Layer 4 of a small transformer language model trained on English Wikipedia (15 layers, counted from 0, width 128).
A neuron's activation on a vector x is GELU(weights . x), where the dot is the dot product.

Input weights of the MLP neurons that the questions are about. A number n stands for (n - 500) times 0.00069.
n91: 377 456 276 460 510 303 403 590 441 448 384 486 517 507 533 522 477 651 691 582 451 466 510 472 546 473 486 453 490 408 341 543 323 438 452 399 417 559 268 479 372 371 456 656 571 305 534 635 759 538 578 368 287 318 396 524 483 615 244 709 357 543 653 553 607 451 455 633 717 434 569 749 586 594 562 717 529 489 269 557 359 423 547 497 563 335 562 655 419 589 389 490 522 622 645 673 418 528 454 629 570 534 719 572 689 586 424 447 481 582 647 273 490 449 538 572 434 456 467 585 618 418 535 507 580 366 565 204
n109: 275 729 675 391 550 450 255 527 508 382 621 286 476 588 360 565 382 529 725 324 536 427 443 589 621 608 691 611 669 307 424 361 533 298 569 373 561 686 415 448 777 462 384 488 431 488 331 670 472 520 481 538 314 459 606 571 305 612 516 521 394 651 515 500 602 408 610 533 527 436 500 459 440 537 618 827 446 496 317 475 367 488 401 516 528 325 527 772 315 605 412 389 425 321 774 785 500 578 755 559 623 446 529 259 472 484 391 591 653 433 520 297 597 352 389 465 475 369 421 807 439 245 355 447 605 458 363 603
n141: 479 566 464 390 438 504 438 626 470 468 389 640 675 547 604 333 707 519 472 624 332 711 348 466 565 474 511 547 449 602 366 503 659 465 634 632 345 545 625 571 429 441 636 410 400 466 627 519 749 456 657 489 454 224 646 695 615 712 551 492 539 395 640 362 411 545 424 442 471 425 463 650 536 509 665 486 723 666 583 630 630 661 507 466 485 249 433 508 484 611 543 431 282 564 518 611 177 567 462 474 526 645 476 552 138 399 496 550 410 447 303 662 430 489 493 264 435 526 607 386 344 532 276 691 345 518 542 95
n198: 587 176 619 374 307 593 833 623 623 547 504 647 764 423 745 351 595 742 542 275 406 642 449 495 568 392 327 495 491 417 449 356 612 496 512 500 530 332 582 478 500 555 452 468 617 562 607 523 398 439 384 597 455 471 500 793 561 450 303 612 268 454 530 260 443 304 263 596 513 580 315 677 257 526 653 313 611 416 504 783 364 672 670 380 349 477 552 862 641 278 534 372 715 633 500 598 509 356 103 611 663 457 690 387 409 526 450 309 459 73 491 611 461 339 535 509 395 367 411 361 303 554 792 632 488 368 504 675
n221: 367 511 486 305 386 512 296 560 427 402 522 622 558 426 542 427 521 459 601 334 519 578 627 392 204 657 434 565 347 589 521 610 492 358 430 565 486 566 460 504 631 387 353 466 425 676 766 478 651 157 821 333 433 712 518 551 518 407 724 396 477 610 563 590 714 323 696 311 356 597 460 399 386 472 517 608 638 639 528 610 334 684 496 338 397 443 392 408 329 493 387 613 554 500 521 233 594 623 571 397 493 500 465 299 432 424 597 317 561 562 589 592 558 514 529 486 467 664 612 586 457 465 719 426 698 489 534 367
n241: 557 702 382 464 493 371 512 467 511 484 530 357 310 415 606 629 582 413 536 287 387 730 456 559 516 526 550 381 430 482 462 439 391 446 759 194 493 531 395 646 493 520 642 504 652 680 796 273 585 451 377 555 574 325 527 638 496 554 413 653 713 468 774 383 530 697 516 461 540 453 405 457 696 648 432 440 444 395 471 591 356 460 268 204 419 504 447 639 317 553 529 283 609 477 743 334 461 538 512 439 622 452 572 410 559 739 464 342 504 554 604 565 545 625 347 549 281 351 631 687 463 471 415 640 609 349 282 274
n258: 500 605 650 610 444 767 422 551 429 338 654 690 278 660 538 431 417 569 386 567 296 600 573 527 500 422 285 774 279 454 493 470 788 492 602 463 821 696 500 326 508 496 579 327 536 670 452 601 446 434 722 704 336 612 460 308 548 122 246 608 836 518 423 473 774 271 548 380 320 589 527 523 335 444 700 541 603 472 496 635 440 720 436 558 581 344 306 450 785 478 728 483 533 648 293 528 399 504 468 496 504 371 453 408 216 336 415 479 89 362 685 522 777 628 206 434 476 500 709 329 543 398 400 667 566 363 467 607
n270: 556 414 343 443 581 290 685 378 591 402 308 508 504 515 412 522 537 545 640 530 476 504 458 496 541 582 516 384 473 271 527 563 559 515 504 384 856 636 480 408 685 496 426 375 602 608 608 525 621 362 555 428 537 664 428 608 437 323 603 639 373 347 443 284 848 709 449 587 404 455 631 398 496 483 590 456 625 723 577 675 538 785 327 348 172 570 259 548 466 677 588 339 344 584 485 281 480 433 557 588 368 361 475 543 275 397 935 546 382 384 484 283 767 520 388 578 344 414 553 430 601 360 395 504 713 481 459 384
n297: 156 475 667 532 413 598 491 598 521 541 559 606 593 549 610 230 591 583 500 765 414 446 368 444 409 458 470 836 385 740 302 252 680 315 356 429 606 542 400 151 295 403 533 460 665 666 611 470 461 446 459 427 530 710 555 641 672 416 438 733 741 373 508 530 399 346 523 469 622 585 411 504 605 421 663 590 708 617 369 566 291 161 561 321 300 364 324 466 468 508 500 390 536 692 428 581 570 727 335 585 606 558 357 529 326 555 391 451 293 337 642 808 400 793 538 475 508 624 484 421 727 456 310 574 586 537 516 584
n303: 348 492 496 629 696 467 737 444 721 600 573 730 659 398 597 532 591 400 592 390 334 409 632 365 456 454 383 415 466 463 477 442 492 353 279 375 653 527 65 438 603 582 702 545 393 367 534 468 418 496 428 585 337 496 434 594 416 394 440 307 781 259 689 385 488 500 463 508 388 433 550 624 762 424 540 546 630 442 541 539 489 631 732 617 355 316 785 465 413 730 695 429 434 570 426 500 496 338 496 298 523 440 447 573 564 214 754 466 396 602 614 645 577 742 492 603 606 417 433 325 489 378 484 650 468 590 576 512
n342: 535 427 404 436 684 578 370 625 359 294 489 782 411 522 674 449 465 807 680 430 398 565 428 667 622 605 392 543 680 350 503 503 472 363 568 485 703 664 588 280 549 356 416 352 416 668 482 645 586 540 398 518 333 354 411 433 178 493 458 570 496 654 511 352 448 530 775 435 600 461 507 637 317 387 305 623 395 418 471 619 493 422 489 418 433 473 496 549 559 485 747 371 638 321 458 413 366 371 466 515 485 374 351 631 397 511 585 718 545 570 556 290 401 570 567 635 395 707 351 358 464 560 383 768 374 432 594 430
n364: 409 203 433 630 224 459 745 586 643 620 523 508 562 564 407 362 533 532 408 658 563 379 451 568 631 466 734 715 402 595 484 403 624 438 475 387 466 675 527 453 379 473 340 158 671 582 545 249 535 611 375 785 556 558 453 808 454 309 351 664 644 693 400 480 365 504 487 560 597 396 329 520 397 523 438 232 679 340 466 575 320 725 493 660 520 392 400 504 475 462 481 421 282 484 209 504 484 523 265 504 481 353 308 435 348 276 581 537 697 511 634 551 546 558 621 450 564 652 552 420 579 463 532 526 489 380 682 431
n368: 406 440 382 617 491 532 554 391 837 603 552 518 474 492 571 252 562 708 533 280 768 449 385 446 869 272 482 578 555 467 372 496 677 384 564 842 669 777 465 540 417 496 526 335 657 518 372 540 358 513 629 684 455 303 601 443 617 161 395 380 495 373 542 473 622 265 509 459 677 596 539 455 475 548 705 197 528 514 623 468 369 620 525 319 438 274 348 660 561 539 517 267 570 602 592 756 550 452 249 606 456 436 542 310 482 413 433 614 334 216 722 199 768 513 667 444 400 230 622 349 735 338 460 648 399 521 344 527
n371: 416 320 662 366 519 591 609 448 309 471 454 337 418 651 541 311 463 258 519 452 385 679 602 384 227 175 606 573 587 603 585 670 417 260 525 325 872 363 438 582 615 483 251 430 560 665 523 564 445 600 267 452 460 317 395 665 627 426 480 529 504 597 526 676 558 488 450 480 579 645 601 492 396 536 870 604 341 504 440 557 413 615 534 425 394 548 535 484 683 327 557 587 372 472 396 657 287 260 612 555 535 443 595 531 367 484 648 613 587 500 532 354 427 287 523 592 357 706 287 523 667 444 492 511 363 350 628 500
n442: 380 606 404 466 383 458 393 531 652 864 610 662 325 806 462 270 781 657 584 356 345 644 244 623 681 465 416 437 438 210 673 393 572 417 199 371 596 720 543 625 644 440 335 601 709 448 593 467 637 393 551 508 475 698 396 379 453 583 371 386 661 371 657 389 369 496 461 579 292 748 496 529 413 415 429 478 567 428 709 504 469 681 504 572 488 558 643 358 534 496 589 585 305 697 409 547 628 504 574 291 528 446 395 394 479 619 523 662 441 489 496 359 630 377 336 390 325 344 626 414 473 272 447 369 533 469 429 408
n459: 457 483 687 403 689 23 802 455 475 871 258 350 260 693 634 531 520 268 701 680 478 381 422 413 530 322 666 553 500 735 345 450 397 412 539 482 488 687 379 662 440 388 309 642 392 611 557 309 534 479 525 443 374 547 513 632 241 284 658 621 391 496 431 209 571 662 468 570 524 375 411 496 375 496 464 582 788 554 598 643 300 491 386 249 530 574 689 547 365 421 533 431 383 666 468 141 644 454 422 334 593 607 313 413 348 593 400 561 504 337 581 701 546 433 496 563 376 343 431 342 434 564 483 729 403 512 682 593
n465: 396 617 243 390 585 445 640 603 488 598 567 583 484 461 485 369 623 479 652 379 626 578 438 423 549 285 861 733 178 534 593 420 559 658 416 683 795 803 520 276 625 504 461 763 492 576 628 578 741 599 613 466 500 243 639 520 535 383 351 525 500 285 473 328 425 436 752 442 312 428 468 541 579 574 493 405 458 513 581 646 512 647 265 468 588 652 441 411 691 465 662 412 538 460 473 568 467 346 361 368 528 573 567 433 516 365 356 496 474 395 464 299 347 327 504 370 580 418 462 269 481 515 362 873 350 354 463 475

Each question shows a token from some text and the vector x that enters the MLP there. A number n stands for (n - 500) times 0.0098.

"from ": 678 501 529 445 505 584 381 322 574 409 396 510 413 451 384 619 275 675 307 516 547 445 377 576 367 395 557 522 456 491 673 612 417 529 578 432 427 416 505 490 498 555 589 519 402 597 578 586 579 359 610 611 526 485 492 518 418 379 475 405 522 411 559 548 539 527 504 508 546 521 474 443 546 444 408 432 307 695 438 321 539 672 536 483 524 571 609 613 597 655 485 512 622 425 593 593 520 607 485 519 528 568 537 472 486 563 544 501 573 284 478 499 596 608 343 440 382 445 449 492 445 461 446 436 495 534 419 576
Which neuron lights up most? n241

"broken ": 467 390 602 524 381 439 532 420 543 584 525 452 489 446 404 447 368 567 232 562 595 414 699 578 556 388 532 517 656 450 663 622 720 488 438 345 544 421 467 508 671 440 495 559 602 489 429 596 445 460 491 421 594 391 561 500 542 502 377 367 597 448 395 603 375 529 721 475 478 547 649 495 576 476 541 492 510 450 565 342 543 394 469 384 666 455 540 467 466 369 499 690 563 440 581 534 480 489 598 509 414 527 502 449 544 452 401 406 524 583 361 566 579 497 457 442 492 493 511 586 578 373 512 197 502 472 620 516
Which three neurons fire most, strongest first? n371, n109, n442

"in ": 766 500 417 621 557 465 565 454 483 415 417 426 427 497 432 453 541 575 420 468 546 485 379 756 491 530 627 408 496 530 636 576 343 569 434 481 392 660 486 570 544 475 532 550 606 620 576 396 482 563 644 575 560 359 467 344 500 404 441 491 592 553 456 490 518 600 672 580 422 520 587 501 527 525 403 319 447 501 678 265 559 518 500 394 416 463 353 586 503 510 384 540 564 460 488 538 462 463 495 513 522 381 580 434 676 500 483 672 499 347 505 316 464 486 325 524 379 642 541 504 542 513 509 364 513 570 464 568
The two highest activations, in order: n368, n241

". ": 662 458 411 543 490 504 383 321 572 527 497 489 424 486 582 525 364 446 400 473 531 507 426 603 527 585 461 520 432 547 646 468 566 625 633 537 532 534 462 590 255 402 482 500 565 541 387 573 492 547 455 561 469 461 444 468 445 396 495 491 497 522 388 630 518 505 559 613 509 236 706 556 541 478 484 614 466 515 493 214 540 591 447 463 484 570 397 473 577 430 401 614 548 376 445 352 479 682 527 537 544 367 604 570 470 550 458 575 392 606 602 411 465 575 525 411 505 482 453 611 623 500 470 521 506 716 458 549
Which neuron lights up most? n258

"es": 714 614 379 540 453 593 549 304 482 413 470 432 566 411 453 642 456 505 352 386 391 398 530 536 312 484 520 325 491 505 474 580 327 552 459 429 443 441 539 629 504 562 427 614 583 470 488 687 475 526 605 367 419 419 376 469 641 480 719 462 381 545 422 489 457 587 471 547 441 522 551 606 620 713 525 398 464 433 494 495 620 445 478 450 524 435 453 472 457 544 404 493 596 499 488 624 441 446 582 381 353 549 439 459 627 632 414 296 537 657 528 513 681 553 550 523 551 624 446 506 527 491 494 276 625 546 506 590
Which neuron lights up most? n91

"Clean ": 567 508 489 542 586 556 596 462 439 368 341 528 490 537 520 585 259 486 348 547 410 454 395 591 522 456 591 501 517 664 640 572 503 609 479 434 501 508 436 407 575 535 495 653 382 571 499 556 431 669 479 289 609 653 536 490 554 511 484 572 747 526 568 409 418 574 561 525 374 474 556 518 346 469 459 508 546 486 556 252 666 473 399 226 498 540 388 495 471 474 457 602 517 400 326 552 480 453 647 496 532 507 392 416 495 378 483 432 500 577 465 486 490 505 418 530 540 624 603 597 442 543 468 348 552 447 466 675
Which neuron lights up most? n258

"des ": 755 444 522 536 496 540 490 448 409 444 578 526 624 483 526 693 361 621 377 538 498 443 518 662 532 451 496 473 543 575 659 601 358 574 488 518 394 644 482 537 413 554 569 730 499 479 495 535 426 567 545 379 443 346 530 404 406 314 576 512 623 591 550 395 537 484 438 538 297 475 559 386 401 531 444 476 490 409 628 376 449 543 428 358 573 636 528 455 362 460 447 520 514 508 578 374 597 430 525 392 463 686 317 422 579 390 466 549 596 607 386 532 540 534 484 505 558 411 456 662 411 588 459 408 454 384 585 536
Which neuron lights up most? n459

"elsen ": 612 467 445 563 467 599 483 438 426 282 490 346 469 359 447 618 332 548 344 598 451 536 594 533 492 397 504 508 626 505 715 598 322 615 555 465 356 471 579 460 549 611 566 618 358 499 515 569 501 588 542 571 490 474 558 389 509 634 465 507 469 573 551 511 487 427 658 518 522 492 513 555 463 540 543 611 537 464 435 370 490 534 440 348 546 662 536 415 406 582 417 567 487 416 480 448 360 481 482 549 354 507 465 389 579 433 470 548 576 710 323 500 497 450 546 561 478 446 558 611 401 542 515 386 517 363 351 423
Which neuron lights up most? n109

"Cities ": 592 482 605 285 509 492 565 467 373 296 456 494 559 573 460 542 313 572 371 572 437 542 446 618 425 599 547 460 562 616 679 688 242 599 538 536 353 442 460 463 457 481 493 619 447 531 422 580 526 479 532 437 449 576 479 490 596 479 669 460 461 564 485 468 563 581 462 500 431 371 625 516 431 537 570 563 519 418 472 357 659 442 494 462 445 556 356 474 473 553 485 593 328 472 389 520 529 453 574 482 327 506 390 425 593 441 482 519 538 667 397 535 410 366 488 633 567 449 478 672 412 566 437 441 664 476 511 542
The two highest activations, in order: n221, n371

"at ": 629 520 406 424 500 616 403 409 697 374 350 414 483 316 529 491 473 501 393 542 692 608 533 430 561 564 481 541 523 494 591 634 526 361 504 599 435 549 396 513 646 497 567 548 435 470 523 336 475 392 477 481 473 333 552 472 564 618 504 502 382 422 448 388 550 468 601 685 515 646 578 454 413 447 482 502 461 527 478 469 716 352 574 547 394 641 532 608 592 390 459 559 612 512 467 616 485 511 444 371 627 582 511 573 784 465 525 704 361 333 461 359 553 560 534 405 383 482 526 551 391 501 486 390 513 532 479 456
Which neuron lights up most? n368

"DF ": 495 400 437 621 581 545 397 499 606 256 522 440 331 361 488 786 345 504 423 490 467 410 628 669 524 479 475 491 572 502 676 499 433 544 489 638 343 559 574 512 541 543 596 529 438 573 416 485 631 556 641 589 632 496 498 449 469 469 536 548 567 608 477 496 535 470 595 633 476 415 537 490 431 491 431 476 461 509 509 279 580 429 492 391 423 682 434 489 460 418 423 604 647 601 411 463 374 483 553 569 264 529 590 441 477 520 495 591 447 632 449 615 323 468 408 511 461 380 464 480 461 642 450 451 486 473 397 500
Which neuron lights up most? n342

"been ": 705 660 578 507 526 286 360 478 511 661 554 468 477 491 406 322 521 424 458 533 483 521 525 507 539 421 574 477 481 508 663 624 346 507 433 662 510 494 536 418 523 448 569 424 436 466 402 520 533 540 601 548 477 419 473 407 492 622 644 497 476 278 437 664 425 575 634 542 495 602 495 399 527 521 394 403 467 386 512 307 596 562 567 464 698 648 414 524 471 505 466 632 547 382 438 580 579 488 389 400 547 572 486 509 592 507 421 545 548 598 453 319 406 665 646 609 487 510 354 582 483 477 416 370 469 522 468 382
The two highest activations, in order: n465, n442

"Australian ": 587 375 331 422 489 481 494 559 388 358 417 469 435 527 428 496 423 548 305 580 441 524 523 605 459 390 511 338 574 590 714 593 443 548 370 499 628 552 442 336 537 553 629 435 373 539 406 342 500 463 622 444 593 537 567 460 432 498 483 468 597 619 470 567 432 639 548 589 331 514 682 513 540 408 571 594 576 488 443 242 653 495 426 592 470 556 495 485 347 461 444 548 615 456 378 469 521 566 619 577 489 482 362 566 454 495 440 523 546 552 376 589 381 485 536 553 469 522 598 527 536 595 530 551 509 469 450 498
Which neuron lights up most? n342

"zur ": 787 393 463 596 480 503 542 414 467 551 566 395 553 366 526 486 434 516 347 548 499 561 605 555 490 414 418 528 595 614 639 621 469 564 558 663 434 599 600 562 538 534 457 563 339 433 438 532 355 512 535 455 505 359 595 444 450 439 582 498 569 469 412 498 408 503 539 595 424 442 473 408 467 532 460 451 507 322 694 487 431 744 347 414 559 541 579 418 493 362 366 635 562 487 528 314 536 455 679 479 522 539 450 424 430 428 351 594 551 734 379 570 473 624 425 425 543 449 633 579 426 581 382 439 447 431 498 499
Which neuron fires most, and how strongly? n459, at about 0.44

"19": 701 503 516 432 429 506 391 536 468 396 365 374 587 420 462 729 443 503 481 485 587 403 596 476 473 625 589 562 529 588 491 473 393 648 461 427 396 616 517 551 399 590 611 581 476 413 476 382 538 553 482 417 513 524 643 453 469 315 473 534 516 535 467 521 449 537 480 549 450 497 587 409 585 623 589 479 400 492 550 299 601 622 382 450 602 638 238 451 398 298 337 315 376 585 476 646 656 553 629 449 419 506 370 379 466 531 534 599 494 462 427 603 460 548 643 647 482 486 490 664 623 422 399 444 568 674 382 532
The two highest activations, in order: n109, n241

"Sh": 611 555 473 402 497 552 375 220 562 303 528 460 574 437 492 551 526 474 591 502 528 499 380 538 424 459 469 546 650 399 554 534 502 656 497 549 577 650 551 393 477 564 454 522 444 543 513 497 480 551 429 333 628 494 572 503 592 464 529 605 429 460 267 376 452 650 673 591 522 462 444 543 424 700 520 493 504 331 668 320 605 527 305 461 567 436 430 491 397 480 557 579 528 499 316 634 356 462 467 446 456 465 633 514 615 439 443 556 509 568 570 585 511 443 321 490 528 552 484 456 586 504 430 313 472 604 593 498
Which three neurons fire most, strongest first? n465, n270, n342

"million ": 542 608 365 584 466 367 421 402 385 451 497 436 503 512 594 521 398 585 353 512 635 407 359 506 489 534 555 303 716 579 625 580 488 409 351 366 387 527 508 609 578 452 511 563 439 410 493 459 504 535 566 467 556 538 605 289 549 416 522 470 532 457 332 488 491 721 489 631 475 512 618 551 453 577 494 489 420 417 524 328 697 416 557 400 626 596 469 628 479 415 474 551 473 453 469 577 403 455 463 621 434 298 590 442 576 495 395 577 480 595 378 401 435 491 580 430 408 707 526 679 465 597 601 453 554 426 531 578
Which neuron lights up most? n91

"inter": 699 452 455 599 368 431 587 410 666 488 519 531 595 412 393 592 523 569 419 373 472 388 520 502 408 464 485 464 350 603 476 427 487 552 419 469 536 516 468 545 594 527 557 466 429 580 274 425 431 541 677 504 518 448 481 414 593 421 362 355 541 593 389 638 546 526 403 397 552 453 547 499 524 553 442 436 628 656 623 547 588 455 594 463 495 575 491 532 864 456 477 524 409 304 324 560 564 390 655 465 477 653 384 527 573 466 529 385 466 655 541 614 408 506 681 368 426 404 549 600 572 468 331 392 544 753 625 463
Which three neurons fire most, strongest first? n303, n364, n368

"into ": 708 492 566 653 611 531 505 583 442 483 613 541 527 462 278 429 294 495 295 521 560 432 588 603 566 425 476 585 487 425 609 590 504 686 310 551 431 433 445 597 450 487 502 343 671 619 472 710 510 573 424 473 640 477 297 564 480 362 501 365 550 338 506 528 595 550 328 533 603 459 436 671 513 463 613 380 432 582 371 349 579 566 592 540 383 565 519 398 454 470 456 684 433 471 523 361 494 615 705 535 540 489 510 439 569 570 424 543 523 495 432 412 425 442 524 452 528 506 522 487 464 408 449 324 532 532 526 454
Which neuron lights up most? n371